Layer 4 of a small transformer language model trained on English Wikipedia (12 layers, counted from 0, width 128).
A neuron's activation on a vector x is GELU(weights . x + bias), where the dot is the dot product.

Input weights of the MLP neurons that the questions are about. A number n stands for n times 0.0026.
n27 (bias -0.042): 34 -14 33 -11 -5 -5 -4 51 9 24 37 -22 -2 23 -16 19 -39 24 -19 -29 -24 13 35 4 -35 9 -33 -22 9 28 4 7 -6 17 41 27 -2 6 8 41 14 -1 -11 14 12 -8 0 25 -53 -17 22 34 -17 -42 29 14 12 7 -30 36 -18 7 8 4 28 -7 19 -8 -27 -20 -15 12 -8 -22 -22 -9 -29 -40 -12 -7 -15 6 -68 -57 -34 -14 21 -28 4 -24 -5 -38 2 -19 -22 -7 8 31 -33 27 39 -27 -3 0 32 -59 16 15 2 3 -67 13 30 -5 55 3 -16 -21 2 28 21 -14 22 -21 -7 -28 -35 2
n33 (bias -0.069): 38 -45 -38 16 8 1 -6 46 11 -36 24 20 47 56 -42 -57 -28 25 -22 -21 -20 -2 13 -2 26 -30 -24 25 -27 -19 -20 32 8 25 -29 -28 20 2 -40 8 14 -10 26 -25 -22 -4 -1 -45 23 -4 -23 -31 -7 29 -47 1 -10 -46 39 -14 15 17 -38 -15 2 1 -2 -23 -21 -44 7 -14 -24 -7 11 21 14 -18 26 -19 -8 22 20 1 1 14 8 -12 35 -63 5 -57 13 -33 10 23 32 36 16 -14 -3 56 -5 -10 -14 -17 1 -3 -26 -37 30 19 28 32 68 7 -18 38 52 -11 -20 46 -7 -14 -16 24 13 -31
n34 (bias -0.037): -5 3 2 -22 -19 -27 1 34 -38 10 -38 14 20 19 13 12 -14 1 -50 -8 16 1 18 -50 36 57 -8 14 -12 22 -41 24 -11 -3 15 54 -19 19 -30 12 -6 27 -3 57 13 -2 -22 -33 54 6 -16 3 -12 1 24 -43 6 -1 3 10 32 16 17 -14 -11 24 -61 14 5 -7 -38 27 8 0 -10 -19 9 31 -24 -44 -3 24 -43 -16 28 3 47 21 -18 -17 0 6 -6 -15 -57 27 21 -36 3 -28 26 25 9 16 3 -23 -6 8 -26 -3 -67 -34 -48 39 -19 -20 35 23 -33 35 -7 6 -2 0 17 -6 -21 -48
n76 (bias -0.094): 15 12 12 30 28 1 11 20 3 -18 2 -56 3 14 23 -65 1 8 5 2 -33 -20 -10 -42 9 31 -33 31 -26 23 6 12 -19 -1 0 -9 -42 -35 -16 -1 15 -6 22 82 7 -23 -39 -8 -1 29 -1 -27 11 19 -12 20 60 13 -32 -48 3 -49 -11 1 33 -1 0 7 -5 -18 38 9 12 45 42 -37 40 -16 -36 18 -20 47 46 -35 -58 -20 -26 36 19 17 20 3 29 -2 22 -42 -13 -53 24 -7 31 9 -7 74 -40 -9 -8 -14 15 -18 90 16 23 6 4 -6 42 10 -16 -15 -30 -15 42 -32 -11 -7 36 33
n88 (bias -0.058): 24 -17 15 8 -36 -4 7 30 0 30 -1 14 8 38 4 -10 -39 -67 -63 23 19 -19 9 23 28 44 -12 33 -31 -15 -48 -9 -7 -6 -2 -5 -21 -6 -18 -12 -16 32 -8 12 -7 7 15 -20 -4 16 20 13 11 0 27 19 13 14 -4 7 -3 -7 -65 -5 -21 -36 -31 -37 13 -23 -50 15 -9 -48 -36 -12 36 21 24 9 -33 19 -34 -14 14 9 13 27 -25 3 40 -3 62 60 -33 18 8 -32 -10 14 -15 -3 17 17 -3 -19 -36 -35 1 -12 43 -16 -18 1 12 22 18 33 -64 -38 -15 24 17 11 -15 20 48 5
n105 (bias -0.064): -6 -1 -7 -15 18 1 -51 -33 18 -10 -17 -11 8 -20 -40 1 16 5 46 -1 -5 3 20 20 -5 22 4 13 -31 50 -14 42 7 44 -2 -30 -26 6 -18 -9 6 -15 8 18 -16 27 3 31 12 -8 19 -3 -5 -5 -6 16 33 -5 19 51 -27 -8 -32 -23 2 41 22 -16 -5 9 14 -12 7 -26 -74 23 12 13 -13 28 1 -34 8 -2 -11 -40 -12 -42 -5 1 7 14 15 -8 32 -4 24 -9 -21 9 7 -7 4 -44 1 64 48 -21 -23 -42 1 -31 -5 -9 38 54 0 -2 -15 39 20 -25 11 14 -46 41 2 9
n108 (bias -0.055): 29 43 -36 18 23 -24 -18 -15 -38 -6 -38 -11 -7 -30 -8 -56 -12 -14 -5 11 4 56 -22 -7 36 28 -15 46 30 23 -15 9 19 6 -40 16 1 -26 28 16 3 -19 23 -34 1 -9 9 0 5 18 -4 -52 3 8 4 2 56 14 -6 51 30 -15 10 -10 -14 16 -15 -17 -16 -3 19 32 8 -10 29 -19 10 -28 -32 9 -10 3 33 63 21 4 -5 -70 -25 -7 -7 23 8 27 32 6 22 6 -19 -30 -10 7 -33 -28 -1 13 -22 -31 -4 36 -15 -47 -51 7 -12 7 -7 -15 33 -16 -14 0 14 54 -46 1 12 -35
n146 (bias -0.056): 3 -19 -16 -16 -25 -13 -19 10 29 -18 -2 11 34 8 7 23 5 -8 -26 -10 -17 -39 48 6 -9 69 14 -53 -9 -21 17 1 26 -10 -10 3 28 -27 -3 24 -37 5 59 21 0 -41 -17 -31 -6 16 37 53 -31 30 42 39 -63 28 -14 6 -36 17 30 44 6 10 19 -4 -25 -4 -39 -1 19 24 -21 -11 55 -14 -10 -21 -9 2 2 6 -22 -1 3 -53 -28 10 -12 -13 -10 -7 12 10 18 -9 12 -16 42 4 0 61 -37 -43 21 42 8 16 1 42 51 11 13 30 20 9 44 5 -43 -18 -1 -12 8 9 -14 -25
n158 (bias -0.080): 1 8 -20 35 -11 -24 26 28 -6 -16 -6 -13 -1 -4 -19 2 16 34 -4 36 8 -48 38 -29 19 15 -16 -21 11 29 17 5 3 35 -10 3 -32 26 17 1 -8 -36 -4 14 -6 33 -37 -26 -28 -9 40 -41 -32 -33 -40 -5 -35 9 -1 23 -14 1 2 -6 62 19 -19 -10 10 -39 2 -52 32 -27 5 -1 -28 -2 -4 13 -53 -29 -14 -17 -43 19 -25 -15 -60 -27 8 18 4 -41 40 -23 28 7 5 -22 15 21 -11 16 22 24 13 -16 -12 -10 -13 8 -8 27 -42 -2 -14 44 -6 -58 -13 21 53 8 30 14 33 55
n160 (bias -0.010): -29 12 29 -37 -15 38 32 -13 11 -11 6 34 -12 -9 27 3 37 -4 -11 3 4 -2 8 23 -22 10 11 -8 -31 -18 42 21 14 -10 13 -5 -17 -38 -26 -29 -13 10 21 0 -31 22 -10 -7 15 -32 12 -9 -9 32 5 -14 -30 17 49 41 19 20 -42 -9 29 -22 23 21 28 6 3 76 46 6 6 -11 -38 18 -21 -58 -20 -7 -35 -7 14 9 5 25 -9 5 -9 -35 2 -20 -4 40 -20 3 30 -67 -34 35 38 -8 -25 -43 0 1 30 35 17 -26 -18 9 -24 22 -1 -40 12 -4 39 -17 10 43 -11 -3 34 6
n207 (bias -0.068): 32 -27 25 12 -38 13 -5 17 18 -9 27 32 16 -34 -35 -26 -4 -13 -48 -5 -67 -21 -50 10 -20 -4 22 4 3 22 -38 62 -1 -34 -35 -9 -32 24 -2 21 -23 14 -16 8 -35 -5 33 29 -30 4 -3 0 -17 -4 -26 51 30 8 0 2 10 9 -30 -8 -26 -5 -7 30 -62 -2 -24 46 2 3 -7 31 45 -66 16 -21 -2 -25 41 27 -7 29 40 -26 9 -20 -5 -36 18 -5 5 -45 20 34 -39 -54 -21 -6 -19 32 48 3 24 -7 -16 3 -7 7 -43 -33 39 -21 62 4 51 8 4 -15 16 -8 -10 2 2 16
n211 (bias -0.093): -38 15 -22 -21 -4 -12 23 -32 30 -1 12 -23 46 49 -38 23 -37 -20 28 -20 -5 -61 20 -14 -5 6 -28 17 -26 -20 33 -35 16 -2 -37 -1 -1 -1 10 -7 49 -2 13 -10 -17 -6 4 23 -41 1 -19 16 0 18 -14 39 -32 4 -2 -60 35 32 -19 60 1 0 45 34 9 -30 10 5 -1 44 33 59 -14 38 10 13 13 -6 -50 -9 -20 -16 -34 -51 -30 5 9 -31 49 25 -10 5 -23 19 -32 22 22 27 33 -39 -12 51 -8 19 30 -39 39 -9 -18 -71 -50 24 9 0 -16 35 20 29 2 21 18 -27 18 -69
n213 (bias -0.043): -40 4 27 -23 -2 9 57 32 21 -43 19 25 12 38 13 -10 24 32 -42 -19 -11 0 -11 13 13 23 -14 49 66 6 -20 57 -8 6 0 18 15 -17 -35 -7 16 29 10 -31 48 8 -14 29 -13 14 -9 2 -6 14 -42 -29 -44 10 3 -23 2 -9 -1 -13 0 -10 8 0 -57 -38 -23 31 -49 8 0 -45 5 4 2 2 -4 -12 16 9 2 -21 -26 43 -5 28 23 -43 -13 0 -19 43 14 35 -16 -28 -30 -46 -29 29 46 1 33 -3 -6 41 -8 -6 0 -36 8 10 -14 -3 24 21 -4 -18 -66 11 21 11 -33 -11
n232 (bias -0.033): 19 -33 -25 1 -6 14 -10 31 -29 -24 -22 58 -10 -14 10 45 4 19 -18 -49 28 -11 -6 16 16 -8 19 45 -28 25 18 -17 -34 12 5 -26 -15 19 25 14 -2 29 -77 1 28 -8 -20 8 5 -14 -30 31 22 -30 -10 -19 6 -50 15 19 -31 -33 5 -15 6 24 33 -1 -21 35 -79 71 -30 -7 40 -45 -29 4 34 -34 9 24 56 3 -20 43 -10 31 2 -36 -39 6 10 33 -32 22 17 18 -9 -13 -18 52 -18 4 13 -36 40 10 1 -11 18 19 -26 -29 3 58 12 5 5 -69 55 -47 8 -17 32 -5 13 -57
n280 (bias -0.051): -11 -30 -20 -23 -2 22 -8 -11 -2 9 2 7 -16 8 4 15 -70 42 -26 -7 8 7 -41 -28 15 -16 3 0 23 12 5 1 -12 -20 6 -3 15 27 23 -15 -62 24 35 50 -24 21 5 3 13 9 7 6 21 20 -12 -53 -11 1 -3 10 10 -4 -72 -19 32 -29 -15 -54 -8 -17 2 -23 -9 -27 38 3 -16 -10 -36 30 17 -10 0 -4 20 -7 13 -12 0 12 -21 27 -14 16 5 32 -13 -15 -46 18 13 20 5 21 56 -30 -46 -5 -9 14 -5 7 11 5 -22 14 -33 5 -6 -5 -30 -14 12 -24 -31 33 19 23
n298 (bias -0.005): 7 6 -2 -32 -31 27 -17 12 -2 53 -24 -15 17 -8 -18 -2 1 16 -17 7 62 -16 -1 -3 21 13 -43 27 0 53 27 11 1 29 -9 -12 0 28 -31 -31 -10 10 8 -8 -32 24 -18 -3 -23 29 33 32 -24 -18 38 17 35 47 -4 10 11 -28 -29 17 -15 27 -13 16 27 39 18 38 -18 11 1 31 -8 18 -22 -14 0 -59 0 1 -15 -32 3 -17 -13 -51 31 -15 -5 15 -32 30 -8 -5 -41 14 -9 -13 2 -15 15 2 -46 32 25 16 -43 15 -49 14 -12 -11 43 0 11 -12 -7 63 51 15 11 -3 -4 -4
n309 (bias -0.097): 27 -42 -39 7 57 -44 39 10 -43 13 33 -14 -35 17 22 -17 -34 6 -4 -13 -54 31 4 8 3 1 32 -20 40 -13 18 -3 17 -1 -29 -1 10 17 -4 -17 50 49 1 20 -29 41 -10 -11 -28 6 6 -1 -36 -5 -14 -12 10 -28 -1 -5 8 -34 -34 33 10 5 -2 -49 -3 -46 15 -9 24 0 23 21 -1 -25 -11 -13 5 20 -20 -21 -2 -36 35 -16 16 -7 -26 -40 13 15 -8 35 -3 -46 12 59 25 31 -8 24 21 29 -6 37 -28 -30 25 -30 2 -27 18 4 -23 13 -29 -14 11 11 7 -19 -24 -12 -11 14
n310 (bias -0.071): 4 42 25 62 -21 -7 20 2 20 -31 14 48 -15 -33 -48 -12 -7 25 -15 -10 0 -10 25 -2 8 -16 16 18 -21 -36 1 37 7 -58 -17 -5 11 -19 -4 -14 52 8 -33 -6 -4 2 -31 -3 -31 -29 -61 36 -3 67 -4 23 13 -15 7 26 7 43 33 17 4 45 17 -11 -32 27 12 4 -3 41 4 -25 -26 16 -45 -34 -3 14 12 -12 9 -19 22 -35 50 34 28 -22 -6 20 -4 -12 46 -22 -11 -35 -6 -17 -14 -12 13 -27 -8 -18 -6 -68 29 23 -16 -9 -13 8 -31 11 -8 -2 2 12 -31 1 4 13 -12 6
n409 (bias -0.048): 23 6 1 13 -22 42 10 -4 -7 11 -12 44 27 -17 -4 0 -53 17 -48 8 -26 0 16 -2 -55 -28 5 -9 -68 -20 36 30 94 -31 26 43 -6 16 15 -11 -13 -27 -4 35 -38 44 -23 -25 2 34 -3 15 0 -33 -21 32 -41 32 33 22 4 13 -5 -2 11 18 17 -6 -11 39 28 -32 19 -19 2 -29 3 13 38 26 -52 3 25 -5 -39 4 9 -27 4 -39 -46 -2 -17 14 17 -11 0 -8 -9 -31 -41 16 25 0 22 10 1 51 -21 37 -18 35 46 3 2 15 24 -23 21 -23 30 27 2 -21 16 -28 -7 21
n416 (bias -0.031): -16 25 0 5 19 17 -20 12 13 -2 17 8 53 -24 0 9 -20 23 17 -18 -18 -22 38 30 -12 35 -38 34 -3 26 26 11 14 1 -19 16 -20 -2 -1 20 -23 8 54 -44 -53 0 -13 46 -33 23 -35 -15 -9 -13 -4 7 -23 -48 -19 9 -5 2 7 -18 0 18 62 12 -16 5 15 18 -18 -4 -14 36 -35 8 54 -28 14 4 0 -52 -15 -35 -5 37 15 9 -2 7 5 -29 -6 8 -14 -23 7 -75 -2 -41 -38 25 -40 -3 -28 -17 35 25 13 -10 -17 -44 29 38 -45 15 -17 -28 -36 21 6 21 7 15 12 20
n460 (bias -0.045): 48 -22 -2 -53 19 28 -1 27 -75 -38 10 17 -14 32 45 39 -28 19 19 5 -13 23 4 2 -2 2 -7 22 29 12 14 -5 -19 38 20 17 23 20 -16 -1 38 -9 18 -19 -32 -30 -11 -2 -6 -8 -4 15 25 -40 -30 27 22 59 -5 -3 11 -4 21 3 3 -4 -7 -45 20 29 -18 -5 -9 -12 25 17 4 5 21 10 12 -2 9 13 34 -26 4 -20 -12 -37 48 0 16 -27 -3 -39 -31 -20 -10 -51 46 -33 -31 -38 -3 9 30 14 0 -3 3 -29 12 -25 30 13 28 13 18 -26 -25 3 8 -24 -18 -26 -42 -3
n464 (bias -0.051): 13 9 -39 5 -63 -21 34 23 -3 -26 61 59 -29 -13 -11 -15 -35 29 -34 66 -32 17 -12 35 -26 36 38 8 26 -34 -12 52 -15 22 35 -6 -4 -6 -38 -22 14 15 -8 -1 20 17 -13 22 50 16 -56 9 -23 30 -10 -41 0 15 9 -10 -23 55 -20 6 27 34 23 -4 10 -21 -40 -6 12 8 0 7 0 5 -29 -18 -23 -24 6 -2 2 23 51 -18 -16 26 -18 -10 2 30 -27 51 21 -11 15 -21 17 -17 35 4 -25 -46 -13 32 -47 -14 2 12 -24 -12 -78 -34 10 -4 -21 7 19 21 1 -7 32 9 -42 -8
n473 (bias -0.014): 7 -4 32 36 -10 -18 -44 18 -2 24 0 17 15 -13 4 -32 -34 -23 2 31 12 15 14 -3 55 9 22 21 15 -29 45 -4 -34 2 5 -27 26 -13 7 9 20 31 17 7 -3 -37 -17 29 -30 20 24 3 -5 12 -15 24 -54 5 22 6 -42 -13 8 -18 19 12 -6 30 -1 -22 -11 9 11 16 13 11 8 10 -20 -15 17 11 -65 -14 16 -12 16 -39 42 -69 -9 -17 34 -19 13 24 -14 20 -37 37 -46 9 -18 -7 -10 -15 -23 19 -31 -38 1 -20 48 -9 23 -3 19 2 31 -2 -22 11 29 -15 -24 2 16 -48

Each question shows a token from some text and the vector x that enters the MLP there. A number n stands for n times 0.077.

" |": -34 5 -14 39 -21 -13 -32 -31 21 -23 -9 -1 39 9 18 42 26 -36 -22 -12 -1 23 4 39 3 -22 25 -12 -7 -27 -10 -1 12 -13 -6 2 -25 -23 26 25 -1 -2 -2 -9 10 24 15 -27 -8 27 10 6 17 -13 38 -15 -12 -16 -40 -11 -11 1 -9 25 -22 33 -26 1 25 3 -7 9 -6 23 0 11 14 16 -11 -2 -17 8 -25 -7 0 -11 -38 25 -11 22 18 17 -8 -40 13 8 -40 8 12 15 -25 39 23 -17 20 -16 -11 3 7 29 8 3 -8 29 -41 8 7 13 -7 21 -22 8 -27 -19 2 39 -46 -1
Which three neurons fire most, strongest first? n146, n34, n211

"g": -9 4 -7 9 36 -1 -6 14 -1 0 -10 -14 17 25 29 9 38 -7 -3 15 1 12 -3 37 3 -20 20 -60 7 3 -7 2 -22 -48 25 5 -23 -4 -16 51 7 7 -7 -20 11 14 6 31 2 23 -6 22 26 -4 -42 -34 -13 -3 -58 -10 -9 6 -1 14 -32 2 19 4 41 25 5 -10 -10 -19 3 -14 -5 4 -22 -7 -2 9 14 10 -3 24 13 12 1 10 -11 54 -7 -2 -11 16 -61 -21 26 28 -48 -26 -1 -20 11 -23 -11 27 -8 -3 -10 -10 13 -15 4 -9 35 -31 14 -12 26 -11 -5 -35 30 -6 -15 -14
The neuron with the highest activation: n232

"E": -2 20 -5 -3 7 -7 -31 -13 -18 -9 -39 -33 14 -8 -12 11 29 -44 -1 19 7 15 25 46 -29 -24 -13 -8 26 -25 37 13 -13 -27 -4 51 13 -6 -10 28 12 25 -17 -14 14 24 30 -25 -26 1 36 0 23 -29 -23 -17 -37 17 -64 -28 -8 20 -31 -1 7 -15 -8 3 12 17 14 -14 -51 -9 3 4 37 18 8 -16 34 4 -19 -6 -13 -16 2 9 35 14 1 44 -5 -2 -5 10 -8 0 -1 5 -2 3 19 2 1 14 -17 -11 17 -10 19 -2 -5 5 7 -25 -11 7 -6 20 -9 4 3 -17 26 17 -33 14
The neuron with the highest activation: n416

"id": -24 -2 12 -16 25 20 17 -21 -14 33 -34 -24 18 27 15 62 3 -19 23 15 31 14 8 3 -37 -45 30 11 -13 -4 -12 1 -10 0 2 0 4 10 -7 52 -6 -27 -43 -6 23 9 9 3 38 -4 16 39 20 1 39 -27 -3 -35 -39 -17 -11 -15 -11 -9 -20 11 -15 10 6 1 32 -15 5 -11 -18 -3 25 10 -6 -4 -22 12 22 6 -28 3 -24 24 12 -21 8 15 -14 -4 22 -10 -2 -12 29 32 -40 -16 -10 -2 -1 -4 -7 -1 -39 8 -33 5 25 -9 -10 -19 -23 -8 -7 1 -5 -9 -5 9 18 44 18 -23
The two highest activations, in order: n232, n105

"0": -1 0 0 -2 -1 -12 -44 -2 -5 0 -7 -21 4 5 11 16 32 -16 11 22 -12 4 23 47 -2 -58 22 -11 8 -2 10 32 20 -15 6 44 23 13 24 37 8 -25 13 -31 -19 4 22 -23 24 -30 27 -25 12 -55 -17 -8 -7 -28 -24 -36 -4 -10 -56 6 14 18 -16 -7 24 43 45 9 12 25 0 -8 12 -20 -13 19 25 -18 -12 12 10 21 -1 -2 1 8 17 13 -17 -19 3 -3 -10 -34 -4 -3 -23 7 4 10 32 30 -33 -10 4 6 -7 -9 23 -1 -10 -34 12 -18 -18 16 -17 5 -19 -6 10 17 -33 -9
The neuron with the highest activation: n409

"o": -31 29 1 6 -27 6 -42 5 5 -2 -21 -22 -9 -23 25 -6 -19 9 0 -7 -11 44 14 58 18 -34 19 -41 22 29 17 -4 15 -17 -18 35 -1 -23 -10 34 12 -26 4 -25 12 -15 11 -4 38 -2 39 31 9 -11 -10 -26 -1 14 -21 -2 -12 -10 -6 -16 -49 1 -23 19 36 37 -18 -6 11 19 -24 21 -10 -8 2 -9 -20 -39 4 -19 17 11 49 23 -10 -11 24 11 -10 12 1 21 -14 -18 5 21 -31 3 -13 9 3 15 -22 20 -32 -5 11 17 10 28 -13 -12 9 -1 -28 12 22 -33 -14 -4 7 16 -24 -17
The neuron with the highest activation: n34

"ation": -8 -7 8 23 18 -30 -30 0 -5 -28 -4 -23 3 -29 4 37 3 -6 16 1 -18 41 41 6 -6 -75 14 -30 39 1 17 -16 -6 -19 -33 11 -5 -23 -25 17 19 10 17 -28 -13 19 -8 -6 11 8 20 -1 15 -36 -5 -2 -18 26 -21 -21 17 6 -5 -13 -36 11 -36 25 27 6 35 36 9 0 -11 -25 -7 -19 -18 2 19 -23 -18 13 20 -17 14 15 17 -10 21 12 11 -2 -37 13 -11 9 14 29 -20 24 -23 1 32 5 16 -23 -38 -5 20 30 -9 37 -9 -13 26 -25 -26 13 16 8 -13 -15 3 -5 15 8
The two highest activations, in order: n309, n473

"p": 3 12 1 1 48 21 -38 -11 13 -10 -21 4 2 18 -18 24 14 33 30 10 31 -14 -6 25 -15 -30 0 -42 -15 -19 -13 -5 33 -12 -15 27 -16 18 -1 68 36 -10 4 -12 -16 -25 9 -10 1 -1 -19 -28 15 -8 0 22 -1 23 -34 -51 -5 32 -6 17 -44 -21 -5 41 18 -12 6 -40 25 -15 -2 0 -4 4 4 15 9 -25 -5 35 -11 24 -4 30 23 6 -10 2 -6 -2 -11 1 -44 -16 -8 36 -12 -1 36 -9 9 29 -2 22 -19 -30 9 5 -12 -10 3 -26 7 -20 -1 -28 -24 20 -15 3 12 5 -7 -19
Which neuron fires most, and how strongly? n211, at about 2.8

"ic": 18 -12 30 25 18 -16 -15 -9 7 -10 3 -25 -4 -17 6 57 -38 -13 -8 2 38 48 23 32 -1 -33 31 -39 14 6 16 -6 18 -21 -35 16 3 -16 -33 52 27 -4 3 0 23 -18 -15 -2 -2 -8 -10 4 14 -17 -38 -15 6 22 -28 -32 2 6 2 -1 -7 25 -7 9 41 -1 7 16 4 -11 -47 1 -1 -20 -13 -9 -20 2 22 27 -6 -17 14 10 18 0 17 13 -5 -14 -24 0 -23 -13 12 -12 -58 6 -19 35 22 5 -11 -1 -9 8 -5 9 0 25 30 -46 -3 -5 -34 2 -17 13 0 12 1 8 -27 33
Which three neurons fire most, strongest first? n309, n460, n310

" T": -32 2 -17 31 8 -14 -50 -33 6 21 -16 12 -1 32 13 12 27 -28 6 18 -14 22 4 26 -6 -46 -28 -31 18 -3 -6 -10 0 -15 -1 31 10 -6 30 46 20 -2 28 -26 11 23 -9 -40 -11 18 22 -36 -6 -25 -17 -7 21 17 -66 -32 -16 0 -1 -14 -9 -2 -32 14 -2 -14 -7 -23 -40 31 -11 4 17 23 -14 -9 24 14 0 -15 -1 4 -1 12 3 43 12 19 -22 1 -5 -7 -19 12 31 -11 -12 -8 18 -3 10 17 39 7 9 -6 14 13 16 5 10 -43 15 -13 26 8 -1 -14 -18 5 -8 39 -39 -17
The neuron with the highest activation: n213

"al": 26 31 13 37 6 -4 -34 -11 1 -16 -12 -37 11 3 13 20 -22 -27 -6 -9 43 28 34 12 15 -22 36 -15 43 20 1 -22 21 -38 1 35 30 0 -20 20 10 4 -8 -16 14 2 -12 13 2 -23 -9 -3 16 -33 -7 9 5 -19 -39 -24 11 10 -31 -2 -47 -7 -18 34 18 24 18 -17 -1 8 -13 3 24 4 -9 -18 -16 -22 25 19 8 4 14 -1 19 -11 -9 -4 15 6 -28 -27 -14 -25 -18 6 -39 10 1 -17 8 5 11 30 -26 26 34 16 -7 38 -7 -30 23 -24 -32 23 1 -2 -7 -26 3 16 -21 -40
The neuron with the highest activation: n34

" ": -12 -19 -10 29 20 9 -55 -2 -7 4 11 3 39 29 7 21 -1 -18 30 -6 2 29 0 44 8 -25 40 -25 -25 -26 9 20 11 -29 18 -17 -7 4 16 42 12 -58 31 -5 42 -18 14 -35 11 11 -39 -9 26 -29 8 -22 -2 1 -16 0 -15 -12 -32 -35 -4 5 -28 -12 28 -3 12 12 -1 25 -14 4 12 4 18 12 23 -14 -11 -3 15 -6 -16 20 24 11 -13 21 -4 -37 17 13 -25 -40 13 18 -3 -1 -9 24 14 9 32 -21 -5 -11 -15 -20 10 2 -24 -37 -3 -16 14 -3 -2 16 -16 -3 9 23 -40 3
The two highest activations, in order: n105, n473

".": 22 -52 -6 -3 24 3 18 -8 -14 -6 6 -2 17 28 -8 -35 55 -29 -4 -14 -1 35 -15 53 -7 -34 6 -15 13 -35 -3 0 0 1 -11 -7 -5 -17 16 -3 -12 -4 -25 -18 7 -5 5 10 11 -24 -2 3 49 -57 45 -2 19 10 -25 -18 4 33 -21 13 -15 24 -51 23 9 4 -6 21 14 -17 2 0 11 -23 7 36 25 -12 18 -16 -1 -8 -9 19 0 14 45 2 13 -43 5 -1 11 17 40 1 -15 12 -10 30 2 -21 -10 -6 -22 -24 -12 -6 -4 20 12 14 5 -8 -14 -17 -1 10 -9 -20 -10 19 -10 -40
The neuron with the highest activation: n33

"ction": -18 -27 14 20 6 -6 -29 22 5 2 -8 -20 -13 -16 -3 15 -30 -18 -15 -6 -11 42 15 13 2 -42 19 -55 53 -54 12 5 17 -12 -11 -3 -19 -15 -12 46 7 17 2 -7 -8 -10 18 -32 34 -12 -10 29 11 3 12 29 4 18 -78 -13 2 2 7 -10 -12 -9 -28 37 45 15 31 -12 -10 0 12 -22 -7 -18 -3 -12 23 -24 -13 21 26 -9 -9 4 24 -8 22 29 13 11 -47 17 -8 -2 3 3 -5 -3 11 2 34 21 -25 -26 -33 6 4 22 15 -10 -16 -2 14 -15 -12 10 25 5 0 12 -23 -17 3 23
The neuron with the highest activation: n309

"s": -37 -6 -3 28 7 -19 -12 27 10 3 -12 3 0 18 0 35 14 -24 -4 -4 33 45 19 -32 4 -35 6 -44 6 20 -3 10 9 -30 15 5 -39 15 21 30 1 -14 -8 -38 23 26 -39 -37 -22 14 13 -3 5 8 32 -10 -13 4 -52 -44 -17 3 7 5 -2 14 -25 31 37 5 -28 -30 9 -16 3 2 10 20 1 17 27 -8 -17 -13 5 -49 -11 20 4 1 19 29 -17 -23 0 -19 -60 17 10 5 -31 20 5 -19 22 7 14 9 5 -2 33 1 11 31 17 -26 -9 15 -14 8 -20 2 -13 6 13 7 -2 3
The neuron with the highest activation: n158

"c": 13 -25 6 15 29 0 -29 -32 9 14 2 8 -20 19 -9 -4 57 4 -13 4 37 27 -9 16 -6 -38 20 -23 33 -18 15 6 -19 -11 -7 -3 -23 -1 -14 70 13 -25 -17 -38 28 23 19 -13 28 26 20 -2 -6 -39 -1 1 8 9 -36 -9 -17 -4 -6 -20 -13 17 -13 -11 -1 -15 8 -32 -27 -11 -15 -11 22 14 4 17 3 -23 28 32 -20 4 0 -15 4 35 -14 31 -21 -36 -4 -12 -50 -28 31 -15 -15 -8 9 24 14 21 2 6 -10 -3 39 1 11 -8 22 -40 -1 -29 9 -9 6 -3 -10 29 6 24 -12 -1
The neuron with the highest activation: n105

"ress": -12 -12 -17 44 6 -17 -31 8 13 -16 6 -44 27 -15 22 37 -10 5 22 -5 -10 27 -2 -31 4 -48 3 -6 -8 -30 29 -7 -10 -34 -21 7 24 -3 -41 12 26 -20 -8 -17 -3 0 -21 12 17 -10 8 29 25 -7 -11 -10 -14 21 -44 -26 -1 -16 7 -18 -27 25 -51 37 19 30 10 29 22 -3 -26 -37 9 19 0 29 3 -44 4 -2 10 -15 10 16 28 -9 16 25 -1 -10 1 -1 -61 -14 32 4 -24 8 -9 8 -5 -15 -17 17 -12 8 18 16 6 34 1 -21 3 23 -7 18 -7 19 7 -12 22 -12 32 11
Which three neurons fire most, strongest first? n76, n473, n298

" his": -21 -1 -17 25 10 31 -1 -4 -17 -3 9 -25 32 12 -6 7 -3 28 -29 -6 43 -1 12 31 18 -28 19 -5 -5 -8 9 -31 -14 -34 0 -11 5 -20 5 20 29 -8 -6 20 -4 23 13 -17 28 -14 -8 0 22 -55 3 11 -5 13 -65 -8 -33 30 -25 -27 -26 11 -34 7 13 0 27 15 28 19 -13 10 -22 -9 10 5 8 14 31 9 -7 -14 -17 -12 25 19 4 -30 31 22 -13 2 3 -4 16 -16 -13 7 -38 17 1 35 3 -10 -17 -19 -34 -6 -5 56 -1 -2 -8 -24 41 9 6 -11 -19 11 -11 -34 -25 17
The two highest activations, in order: n409, n310

"4": -3 -3 9 10 -16 -6 -23 -13 -1 -7 -1 -28 9 2 21 37 18 -19 15 25 -5 -12 8 29 -3 -44 31 -7 33 11 -6 18 18 -10 27 27 6 11 3 38 5 -25 6 3 -17 20 6 -27 20 -11 11 13 20 -53 -24 -11 -23 -11 -26 -21 4 -3 -51 16 -3 19 -25 -6 26 34 36 7 0 33 -11 -17 16 -14 -17 -10 15 -31 -18 -8 34 5 4 1 19 -6 50 13 -19 -16 -1 -14 -19 -15 11 30 -19 12 -22 3 53 37 -33 -17 -7 4 6 -2 4 -10 5 -34 3 -26 -32 10 -22 5 -46 5 4 26 -6 -21
Which three neurons fire most, strongest first? n280, n460, n298

"10": 3 4 4 21 -11 -11 -24 -14 1 -5 10 -34 13 24 0 29 44 -16 16 8 13 -4 13 39 -5 -20 18 -10 11 -16 11 34 2 -18 22 -2 4 -4 21 26 -1 -29 26 -28 -39 -18 -8 -19 22 -19 19 -12 17 -57 11 1 4 -6 -53 -28 19 -12 -39 21 -1 35 -25 0 11 45 47 -1 2 16 -3 -22 19 -14 -22 23 33 -17 -11 -2 18 9 5 2 12 5 2 13 -33 -22 15 9 -20 -21 10 2 -18 -2 0 -9 33 25 -16 9 -1 -2 -12 -30 21 20 16 -38 -14 -33 -14 10 -21 10 -40 20 -3 38 -25 -13
Which neuron fires most, and how strongly? n105, at about 0.49

"d": -45 -17 16 17 -5 -12 -41 37 6 17 15 -6 -27 29 5 13 28 -31 12 37 26 6 21 -7 18 -52 43 -22 25 -51 10 -8 -8 -43 -8 -8 -14 -6 -9 32 -5 -20 -32 -26 13 -4 -13 -1 40 21 -29 -9 12 -17 -27 -8 -6 10 -1 9 3 38 -6 17 4 1 -31 28 23 5 -6 -8 6 26 -1 -9 16 3 -9 -10 12 -7 45 5 -4 10 12 19 21 29 -3 27 -32 -11 -11 -10 -61 -13 31 5 3 1 1 -8 -17 -29 -3 0 -6 -7 14 3 14 -4 3 9 -6 -19 13 -2 -22 2 -34 9 6 22 9 -21
The two highest activations, in order: n464, n310